Layer 2 of a small transformer language model trained on English Wikipedia (9 layers, counted from 0, width 64).
A neuron's activation on a vector x is SiLU(gate . x) times (in . x), where the dot is the dot product.

Input weights of the MLP neurons that the questions are about. A number n stands for (n - 128) times 0.0092.
n75 gate: 159, 110, 68, 103, 119, 146, 62, 88, 68, 147, 177, 103, 147, 105, 121, 134, 90, 128, 57, 120, 164, 122, 102, 144, 104, 147, 90, 122, 179, 148, 163, 75, 182, 121, 116, 153, 151, 86, 158, 66, 169, 195, 116, 135, 131, 104, 139, 170, 136, 96, 156, 148, 159, 144, 163, 117, 90, 164, 102, 149, 97, 154, 166, 138
n84 gate: 164, 118, 138, 210, 175, 100, 163, 128, 164, 109, 84, 174, 107, 73, 70, 112, 184, 121, 146, 125, 115, 51, 154, 66, 191, 49, 81, 78, 31, 154, 129, 123, 146, 67, 74, 120, 113, 146, 166, 165, 98, 89, 120, 128, 118, 136, 139, 65, 105, 111, 93, 83, 124, 89, 100, 91, 103, 129, 126, 127, 124, 141, 170, 109
n86 gate: 133, 110, 110, 158, 100, 206, 143, 140, 197, 164, 85, 167, 133, 183, 143, 85, 210, 140, 119, 125, 109, 82, 127, 153, 128, 105, 144, 151, 159, 167, 148, 60, 132, 103, 148, 139, 151, 83, 51, 108, 153, 77, 114, 85, 131, 107, 146, 115, 132, 100, 85, 147, 123, 62, 134, 124, 126, 147, 108, 168, 106, 97, 132, 144
n111 gate: 139, 144, 178, 129, 119, 85, 115, 106, 97, 144, 158, 73, 126, 159, 119, 123, 112, 157, 179, 123, 171, 107, 126, 87, 117, 173, 106, 136, 191, 141, 73, 107, 111, 164, 97, 91, 141, 139, 200, 106, 77, 144, 104, 104, 127, 104, 112, 228, 94, 175, 148, 157, 94, 113, 100, 148, 133, 65, 100, 69, 143, 133, 100, 105
n124 gate: 117, 163, 92, 104, 131, 116, 130, 103, 134, 159, 185, 127, 145, 106, 70, 111, 127, 144, 182, 132, 118, 154, 123, 154, 65, 109, 145, 153, 101, 88, 141, 150, 100, 199, 70, 119, 148, 55, 111, 129, 153, 207, 140, 146, 143, 136, 155, 115, 116, 164, 140, 149, 112, 158, 142, 7, 186, 96, 188, 101, 113, 166, 91, 184
n128 gate: 52, 161, 105, 106, 149, 62, 104, 139, 88, 176, 103, 51, 98, 44, 124, 131, 89, 136, 85, 142, 184, 132, 104, 79, 101, 173, 102, 191, 86, 136, 111, 163, 125, 88, 174, 80, 128, 150, 165, 153, 139, 121, 84, 107, 141, 134, 77, 146, 127, 105, 152, 146, 125, 155, 94, 127, 143, 179, 175, 132, 158, 149, 140, 128
n175 gate: 124, 141, 104, 130, 153, 138, 149, 42, 155, 105, 117, 112, 131, 118, 79, 117, 124, 136, 92, 142, 82, 82, 174, 124, 146, 102, 104, 141, 107, 122, 109, 181, 129, 198, 70, 130, 116, 142, 143, 141, 152, 134, 70, 128, 74, 140, 157, 145, 36, 138, 99, 141, 112, 202, 106, 117, 137, 182, 88, 155, 86, 121, 137, 101
n75 in: 99, 58, 85, 103, 134, 115, 95, 143, 197, 191, 124, 133, 126, 169, 175, 182, 84, 55, 133, 92, 118, 195, 131, 75, 141, 120, 113, 141, 176, 133, 129, 157, 211, 141, 189, 89, 114, 119, 141, 162, 150, 129, 126, 123, 126, 211, 88, 129, 122, 123, 162, 145, 147, 151, 128, 203, 145, 98, 71, 93, 133, 130, 96, 117
n84 in: 128, 107, 114, 88, 85, 170, 87, 112, 183, 157, 126, 148, 125, 122, 132, 163, 79, 129, 159, 99, 105, 175, 151, 98, 85, 169, 93, 89, 137, 44, 154, 125, 214, 109, 117, 168, 159, 199, 98, 194, 81, 110, 160, 147, 222, 175, 178, 118, 100, 146, 85, 152, 112, 141, 162, 151, 132, 123, 148, 131, 124, 141, 130, 123
n86 in: 122, 121, 136, 161, 93, 75, 152, 122, 98, 136, 137, 79, 127, 97, 166, 148, 102, 113, 120, 101, 178, 132, 94, 103, 73, 157, 159, 58, 88, 107, 178, 181, 91, 137, 75, 143, 149, 182, 107, 115, 124, 160, 154, 103, 137, 132, 93, 135, 167, 131, 177, 110, 133, 125, 110, 159, 82, 71, 101, 90, 167, 134, 118, 174
n111 in: 144, 161, 160, 167, 162, 123, 170, 85, 112, 100, 128, 79, 101, 123, 135, 117, 121, 169, 111, 123, 158, 81, 127, 112, 118, 155, 112, 129, 142, 112, 77, 68, 107, 166, 76, 175, 115, 123, 136, 118, 144, 138, 104, 76, 152, 86, 113, 197, 99, 143, 162, 76, 112, 203, 133, 152, 97, 80, 134, 64, 128, 172, 83, 119
n124 in: 122, 117, 133, 101, 90, 144, 117, 187, 105, 188, 172, 95, 119, 94, 90, 93, 109, 133, 128, 113, 140, 173, 117, 111, 93, 133, 158, 162, 80, 108, 146, 86, 140, 163, 94, 178, 156, 68, 127, 115, 159, 165, 168, 135, 161, 134, 102, 165, 154, 170, 124, 143, 120, 237, 150, 16, 173, 94, 146, 102, 111, 131, 83, 201
n128 in: 135, 89, 155, 143, 116, 91, 110, 98, 193, 104, 115, 61, 150, 72, 111, 90, 119, 124, 77, 131, 135, 141, 120, 140, 86, 195, 160, 165, 118, 121, 78, 169, 112, 122, 163, 114, 130, 78, 74, 200, 150, 72, 73, 111, 132, 183, 104, 106, 149, 100, 186, 118, 165, 149, 112, 90, 108, 139, 153, 176, 171, 167, 147, 118
n175 in: 115, 92, 118, 128, 155, 66, 114, 115, 130, 42, 123, 114, 180, 157, 72, 71, 149, 187, 159, 106, 132, 165, 128, 167, 197, 136, 131, 115, 109, 123, 180, 170, 152, 68, 161, 147, 121, 115, 125, 185, 172, 139, 94, 119, 141, 137, 108, 149, 106, 134, 176, 168, 110, 191, 90, 123, 114, 170, 170, 169, 130, 153, 199, 162

Each question shows a token from some text and the vector x that enters the MLP there. A number n stands for (n - 128) times 0.0055.

"11": 93, 130, 124, 146, 150, 144, 75, 104, 122, 103, 84, 104, 88, 116, 140, 148, 174, 159, 83, 116, 57, 128, 143, 117, 141, 143, 121, 123, 112, 120, 141, 152, 139, 125, 137, 150, 126, 142, 114, 173, 100, 171, 141, 140, 162, 131, 134, 157, 152, 151, 177, 127, 144, 130, 124, 144, 173, 136, 102, 110, 126, 75, 139, 137
Which two neurons fire most, strongest first? n175, n124

".\n\n": 115, 135, 117, 155, 131, 140, 98, 169, 95, 139, 160, 180, 88, 136, 177, 109, 134, 89, 109, 126, 152, 108, 128, 117, 137, 132, 143, 148, 120, 116, 162, 112, 102, 97, 82, 188, 119, 99, 144, 107, 114, 136, 154, 149, 137, 154, 76, 96, 96, 184, 154, 131, 109, 73, 126, 144, 113, 126, 162, 143, 122, 94, 128, 103
The most active neuron and its activation: n175, at about 0.11

"all": 127, 156, 115, 125, 106, 85, 108, 57, 131, 113, 159, 123, 158, 99, 38, 127, 149, 113, 75, 122, 131, 92, 165, 139, 122, 118, 155, 120, 93, 117, 137, 144, 94, 131, 142, 113, 118, 81, 128, 111, 63, 133, 97, 133, 136, 152, 135, 150, 185, 149, 169, 123, 176, 157, 140, 131, 125, 151, 152, 125, 115, 115, 114, 117
The three highest activations, in order: n128, n175, n124

":": 123, 138, 179, 160, 155, 139, 37, 147, 119, 106, 120, 150, 85, 119, 119, 136, 141, 132, 121, 140, 104, 109, 127, 131, 84, 130, 125, 126, 161, 121, 117, 172, 143, 158, 118, 145, 126, 82, 140, 84, 172, 134, 141, 112, 154, 160, 86, 112, 138, 133, 105, 173, 139, 129, 105, 149, 120, 129, 142, 115, 107, 114, 144, 138
The three highest activations, in order: n75, n84, n124

"am": 172, 165, 177, 83, 115, 127, 145, 94, 110, 131, 149, 110, 149, 148, 140, 154, 168, 92, 117, 124, 122, 139, 171, 109, 153, 152, 133, 141, 174, 95, 101, 143, 85, 139, 101, 133, 115, 87, 132, 146, 115, 108, 119, 194, 139, 149, 124, 132, 204, 129, 127, 152, 168, 135, 157, 176, 167, 146, 124, 121, 119, 99, 118, 113
The most active neuron and its activation: n86, at about 0.033

"ang": 116, 89, 154, 105, 156, 124, 142, 47, 102, 126, 117, 117, 129, 175, 140, 126, 134, 133, 119, 163, 104, 144, 165, 146, 138, 110, 107, 66, 134, 98, 105, 126, 97, 147, 79, 142, 153, 108, 147, 91, 131, 102, 151, 172, 110, 158, 150, 150, 118, 176, 128, 130, 155, 126, 93, 159, 162, 191, 109, 119, 122, 127, 149, 142
Which two neurons fire most, strongest first? n128, n175

" is": 113, 120, 101, 166, 90, 113, 113, 133, 169, 126, 128, 130, 125, 115, 171, 95, 132, 147, 97, 132, 121, 109, 93, 129, 86, 100, 176, 127, 96, 103, 116, 118, 122, 158, 129, 148, 138, 80, 149, 110, 112, 136, 118, 151, 170, 111, 105, 125, 168, 117, 113, 160, 214, 99, 95, 142, 127, 143, 127, 87, 98, 128, 174, 138
Which two neurons fire most, strongest first? n86, n175

"A": 94, 158, 122, 130, 103, 99, 62, 146, 122, 118, 110, 95, 153, 142, 168, 170, 148, 164, 87, 144, 93, 104, 115, 109, 129, 129, 172, 93, 101, 105, 112, 97, 83, 178, 135, 169, 141, 93, 154, 144, 148, 119, 108, 159, 145, 187, 102, 150, 103, 116, 142, 122, 135, 121, 121, 128, 120, 148, 132, 144, 113, 121, 158, 141
Which of these neurons fires most? n128

"hed": 139, 107, 141, 93, 171, 170, 77, 93, 117, 155, 83, 141, 137, 125, 113, 145, 99, 120, 148, 132, 130, 98, 159, 187, 163, 120, 128, 130, 110, 92, 144, 101, 84, 141, 119, 141, 142, 132, 151, 119, 75, 132, 131, 174, 193, 114, 128, 122, 134, 172, 125, 120, 130, 127, 151, 151, 128, 97, 106, 100, 88, 108, 125, 153
The most active neuron and its activation: n128, at about 0.2

" t": 111, 118, 128, 193, 135, 115, 129, 165, 145, 138, 102, 129, 128, 124, 152, 166, 154, 155, 169, 142, 127, 109, 135, 153, 151, 115, 155, 128, 140, 139, 119, 149, 113, 146, 147, 221, 110, 89, 117, 104, 147, 104, 117, 120, 183, 141, 143, 190, 148, 139, 176, 109, 122, 75, 126, 163, 107, 159, 145, 124, 125, 113, 122, 149
Which of these neurons fires most? n86

" H": 108, 122, 111, 194, 138, 92, 96, 131, 110, 105, 181, 95, 126, 134, 131, 148, 132, 133, 154, 124, 122, 91, 161, 119, 173, 120, 131, 105, 123, 113, 127, 114, 89, 173, 149, 182, 131, 120, 133, 119, 145, 154, 100, 140, 134, 210, 170, 129, 116, 153, 169, 122, 156, 127, 176, 144, 170, 115, 132, 137, 131, 145, 113, 120
Which of these neurons fires most? n111

"ing": 101, 145, 104, 114, 141, 107, 62, 49, 127, 139, 122, 130, 127, 100, 130, 132, 139, 131, 130, 154, 142, 90, 158, 170, 164, 74, 149, 122, 76, 111, 102, 110, 103, 107, 138, 124, 107, 97, 135, 122, 109, 127, 106, 142, 180, 122, 133, 142, 120, 162, 144, 168, 141, 167, 159, 142, 83, 145, 130, 122, 124, 112, 149, 98
Which two neurons fire most, strongest first? n175, n86

",": 118, 154, 111, 153, 108, 85, 57, 167, 99, 129, 98, 114, 115, 101, 155, 109, 105, 117, 160, 133, 82, 94, 133, 123, 151, 154, 139, 121, 135, 100, 105, 128, 166, 137, 89, 160, 160, 96, 99, 64, 82, 120, 111, 102, 144, 134, 113, 130, 137, 167, 114, 143, 145, 139, 131, 142, 150, 138, 133, 106, 87, 104, 119, 133
Which of these neurons fires most? n111

"es": 109, 127, 135, 119, 119, 116, 74, 119, 123, 134, 95, 149, 136, 114, 117, 124, 155, 123, 121, 82, 132, 98, 93, 129, 111, 94, 158, 93, 113, 126, 101, 83, 87, 120, 133, 169, 84, 96, 114, 88, 102, 150, 83, 118, 162, 151, 102, 111, 159, 136, 103, 134, 169, 159, 155, 107, 133, 130, 95, 137, 109, 109, 175, 156
The most active neuron and its activation: n124, at about 0.02

"19": 115, 155, 125, 162, 122, 147, 67, 169, 102, 131, 99, 117, 96, 93, 126, 158, 156, 133, 93, 133, 80, 97, 180, 112, 158, 159, 139, 146, 123, 118, 138, 152, 104, 107, 169, 145, 126, 140, 123, 169, 67, 143, 108, 125, 148, 130, 108, 151, 155, 113, 191, 112, 130, 111, 119, 162, 125, 129, 89, 99, 125, 88, 125, 115
Which of these neurons fires most? n124

" n": 117, 112, 140, 150, 126, 140, 121, 170, 135, 98, 119, 110, 99, 141, 129, 127, 90, 137, 138, 130, 135, 103, 94, 145, 146, 86, 156, 102, 111, 134, 124, 173, 102, 149, 151, 167, 153, 60, 125, 124, 133, 141, 132, 153, 155, 166, 173, 172, 159, 194, 143, 146, 145, 120, 152, 180, 67, 144, 157, 135, 145, 135, 120, 146
Which of these neurons fires most? n84

" of": 86, 139, 125, 151, 131, 133, 70, 123, 93, 140, 130, 149, 127, 105, 150, 161, 144, 95, 145, 127, 77, 141, 160, 132, 124, 101, 118, 111, 125, 85, 117, 132, 148, 154, 119, 139, 173, 97, 168, 73, 119, 113, 119, 131, 193, 138, 93, 153, 151, 149, 134, 133, 153, 108, 168, 133, 108, 118, 134, 139, 96, 110, 163, 97
The three highest activations, in order: n75, n175, n128

"ward": 102, 141, 163, 70, 114, 160, 114, 83, 98, 121, 101, 118, 128, 125, 107, 103, 130, 74, 135, 145, 77, 104, 138, 126, 159, 144, 145, 137, 105, 114, 127, 115, 77, 121, 144, 154, 146, 103, 130, 122, 71, 151, 113, 154, 160, 147, 104, 155, 135, 130, 196, 155, 156, 118, 111, 199, 167, 118, 90, 147, 149, 114, 101, 145
Which two neurons fire most, strongest first? n84, n124

"iv": 61, 116, 153, 163, 123, 109, 107, 120, 114, 132, 99, 134, 84, 179, 101, 164, 126, 161, 74, 115, 127, 157, 131, 140, 153, 86, 190, 117, 101, 144, 112, 121, 106, 138, 112, 148, 141, 160, 104, 142, 139, 111, 118, 141, 134, 116, 132, 140, 216, 143, 113, 143, 149, 139, 118, 130, 166, 137, 73, 165, 108, 127, 124, 134
Which of these neurons fires most? n111

"a": 126, 152, 113, 144, 151, 148, 100, 122, 97, 138, 84, 143, 145, 142, 149, 140, 140, 161, 124, 129, 122, 125, 137, 112, 137, 149, 124, 73, 121, 114, 128, 86, 126, 115, 115, 179, 127, 147, 80, 106, 94, 108, 100, 137, 221, 153, 112, 124, 130, 133, 90, 112, 143, 176, 94, 106, 95, 149, 120, 120, 100, 152, 169, 126
Which of these neurons fires most? n84

" B": 116, 142, 128, 166, 138, 50, 60, 119, 127, 142, 148, 119, 139, 135, 145, 185, 115, 132, 114, 122, 149, 92, 119, 130, 182, 122, 131, 130, 160, 88, 165, 128, 96, 169, 166, 168, 143, 116, 147, 130, 128, 119, 111, 153, 134, 200, 154, 147, 132, 155, 137, 133, 135, 126, 122, 135, 143, 158, 129, 106, 133, 129, 126, 131
Which of these neurons fires most? n75

"ell": 117, 163, 85, 117, 99, 86, 120, 86, 78, 117, 144, 158, 135, 164, 84, 127, 97, 139, 155, 129, 95, 156, 115, 116, 146, 70, 146, 128, 120, 141, 107, 117, 136, 177, 123, 129, 111, 100, 127, 116, 85, 159, 119, 175, 132, 168, 144, 136, 139, 168, 162, 122, 143, 119, 119, 166, 168, 144, 99, 115, 135, 93, 108, 114
The three highest activations, in order: n128, n86, n84

"t": 134, 133, 145, 161, 110, 92, 101, 134, 128, 161, 102, 136, 145, 126, 158, 77, 141, 130, 111, 145, 100, 105, 153, 177, 128, 144, 161, 89, 153, 155, 100, 106, 96, 167, 104, 171, 128, 118, 135, 135, 140, 95, 110, 142, 154, 150, 139, 128, 182, 110, 188, 100, 97, 115, 150, 119, 92, 146, 88, 150, 108, 117, 78, 158
The three highest activations, in order: n86, n84, n175

" cont": 151, 118, 151, 129, 91, 92, 119, 190, 142, 138, 138, 148, 157, 108, 146, 120, 169, 125, 132, 96, 126, 127, 108, 141, 145, 115, 176, 118, 163, 77, 105, 125, 84, 152, 159, 204, 162, 105, 146, 133, 112, 113, 127, 108, 148, 142, 121, 141, 182, 133, 168, 114, 151, 68, 103, 144, 93, 151, 110, 114, 92, 111, 97, 127
The most active neuron and its activation: n86, at about 0.11

"7": 122, 137, 108, 136, 174, 139, 75, 94, 102, 120, 93, 105, 115, 116, 141, 175, 136, 123, 83, 130, 91, 127, 134, 122, 140, 123, 136, 143, 132, 121, 119, 143, 145, 130, 157, 152, 122, 143, 109, 158, 66, 179, 107, 137, 161, 147, 134, 164, 170, 156, 157, 127, 143, 94, 127, 119, 194, 108, 117, 124, 118, 74, 160, 148
The most active neuron and its activation: n75, at about 0.029

" ro": 118, 130, 160, 166, 155, 138, 120, 161, 148, 99, 123, 133, 148, 155, 165, 178, 115, 116, 160, 120, 128, 123, 151, 159, 158, 88, 128, 93, 127, 83, 75, 113, 99, 125, 125, 144, 114, 119, 135, 110, 130, 136, 129, 151, 153, 152, 155, 161, 132, 139, 179, 140, 127, 105, 126, 236, 116, 123, 165, 83, 136, 159, 137, 96
The three highest activations, in order: n124, n111, n128

"e": 120, 104, 116, 130, 162, 144, 92, 86, 114, 118, 172, 173, 150, 90, 183, 121, 131, 139, 85, 114, 65, 135, 146, 141, 158, 101, 155, 90, 123, 127, 152, 109, 117, 123, 135, 127, 129, 139, 137, 73, 141, 114, 119, 143, 182, 142, 137, 106, 166, 150, 102, 100, 154, 174, 142, 130, 130, 152, 97, 110, 132, 92, 141, 136
The most active neuron and its activation: n128, at about 0.095

"ost": 119, 140, 155, 141, 79, 107, 80, 62, 120, 100, 145, 143, 164, 126, 131, 118, 147, 139, 140, 111, 129, 104, 119, 150, 158, 102, 162, 191, 162, 82, 111, 122, 110, 145, 106, 117, 136, 116, 149, 138, 120, 166, 143, 149, 176, 126, 119, 138, 174, 125, 118, 136, 144, 118, 160, 183, 104, 114, 98, 113, 136, 71, 80, 113
The most active neuron and its activation: n111, at about 0.1

" name": 114, 91, 139, 158, 116, 124, 106, 107, 119, 116, 147, 170, 96, 131, 182, 143, 132, 91, 123, 119, 114, 127, 93, 127, 110, 122, 100, 110, 131, 130, 89, 121, 160, 126, 111, 148, 135, 120, 139, 93, 103, 105, 110, 127, 159, 143, 104, 137, 111, 190, 150, 149, 154, 158, 159, 196, 136, 155, 71, 60, 98, 96, 121, 109
Which of these neurons fires most? n75

"n": 109, 163, 118, 168, 98, 102, 53, 129, 152, 97, 163, 153, 116, 111, 130, 127, 120, 180, 142, 114, 118, 155, 127, 160, 114, 140, 97, 113, 99, 126, 142, 138, 130, 101, 143, 133, 105, 134, 113, 129, 103, 111, 122, 134, 168, 173, 143, 149, 186, 183, 157, 148, 115, 97, 138, 98, 121, 154, 95, 151, 126, 114, 99, 115
The most active neuron and its activation: n111, at about 0.024

"oun": 141, 134, 149, 146, 110, 159, 127, 138, 114, 97, 156, 156, 136, 152, 103, 121, 125, 128, 120, 141, 126, 134, 110, 182, 170, 122, 180, 123, 120, 86, 100, 113, 42, 184, 127, 115, 84, 127, 66, 142, 108, 130, 118, 97, 131, 146, 109, 151, 109, 135, 210, 158, 126, 119, 113, 181, 126, 120, 82, 127, 146, 114, 110, 160
Which of these neurons fires most? n84

"st": 164, 139, 145, 139, 126, 101, 70, 77, 99, 147, 106, 151, 117, 149, 149, 134, 105, 156, 184, 98, 114, 108, 154, 158, 98, 111, 126, 89, 169, 123, 99, 157, 97, 157, 162, 126, 125, 86, 104, 148, 128, 114, 93, 130, 146, 161, 99, 121, 130, 113, 178, 122, 131, 72, 116, 117, 115, 138, 110, 109, 100, 100, 132, 154
Which two neurons fire most, strongest first? n84, n86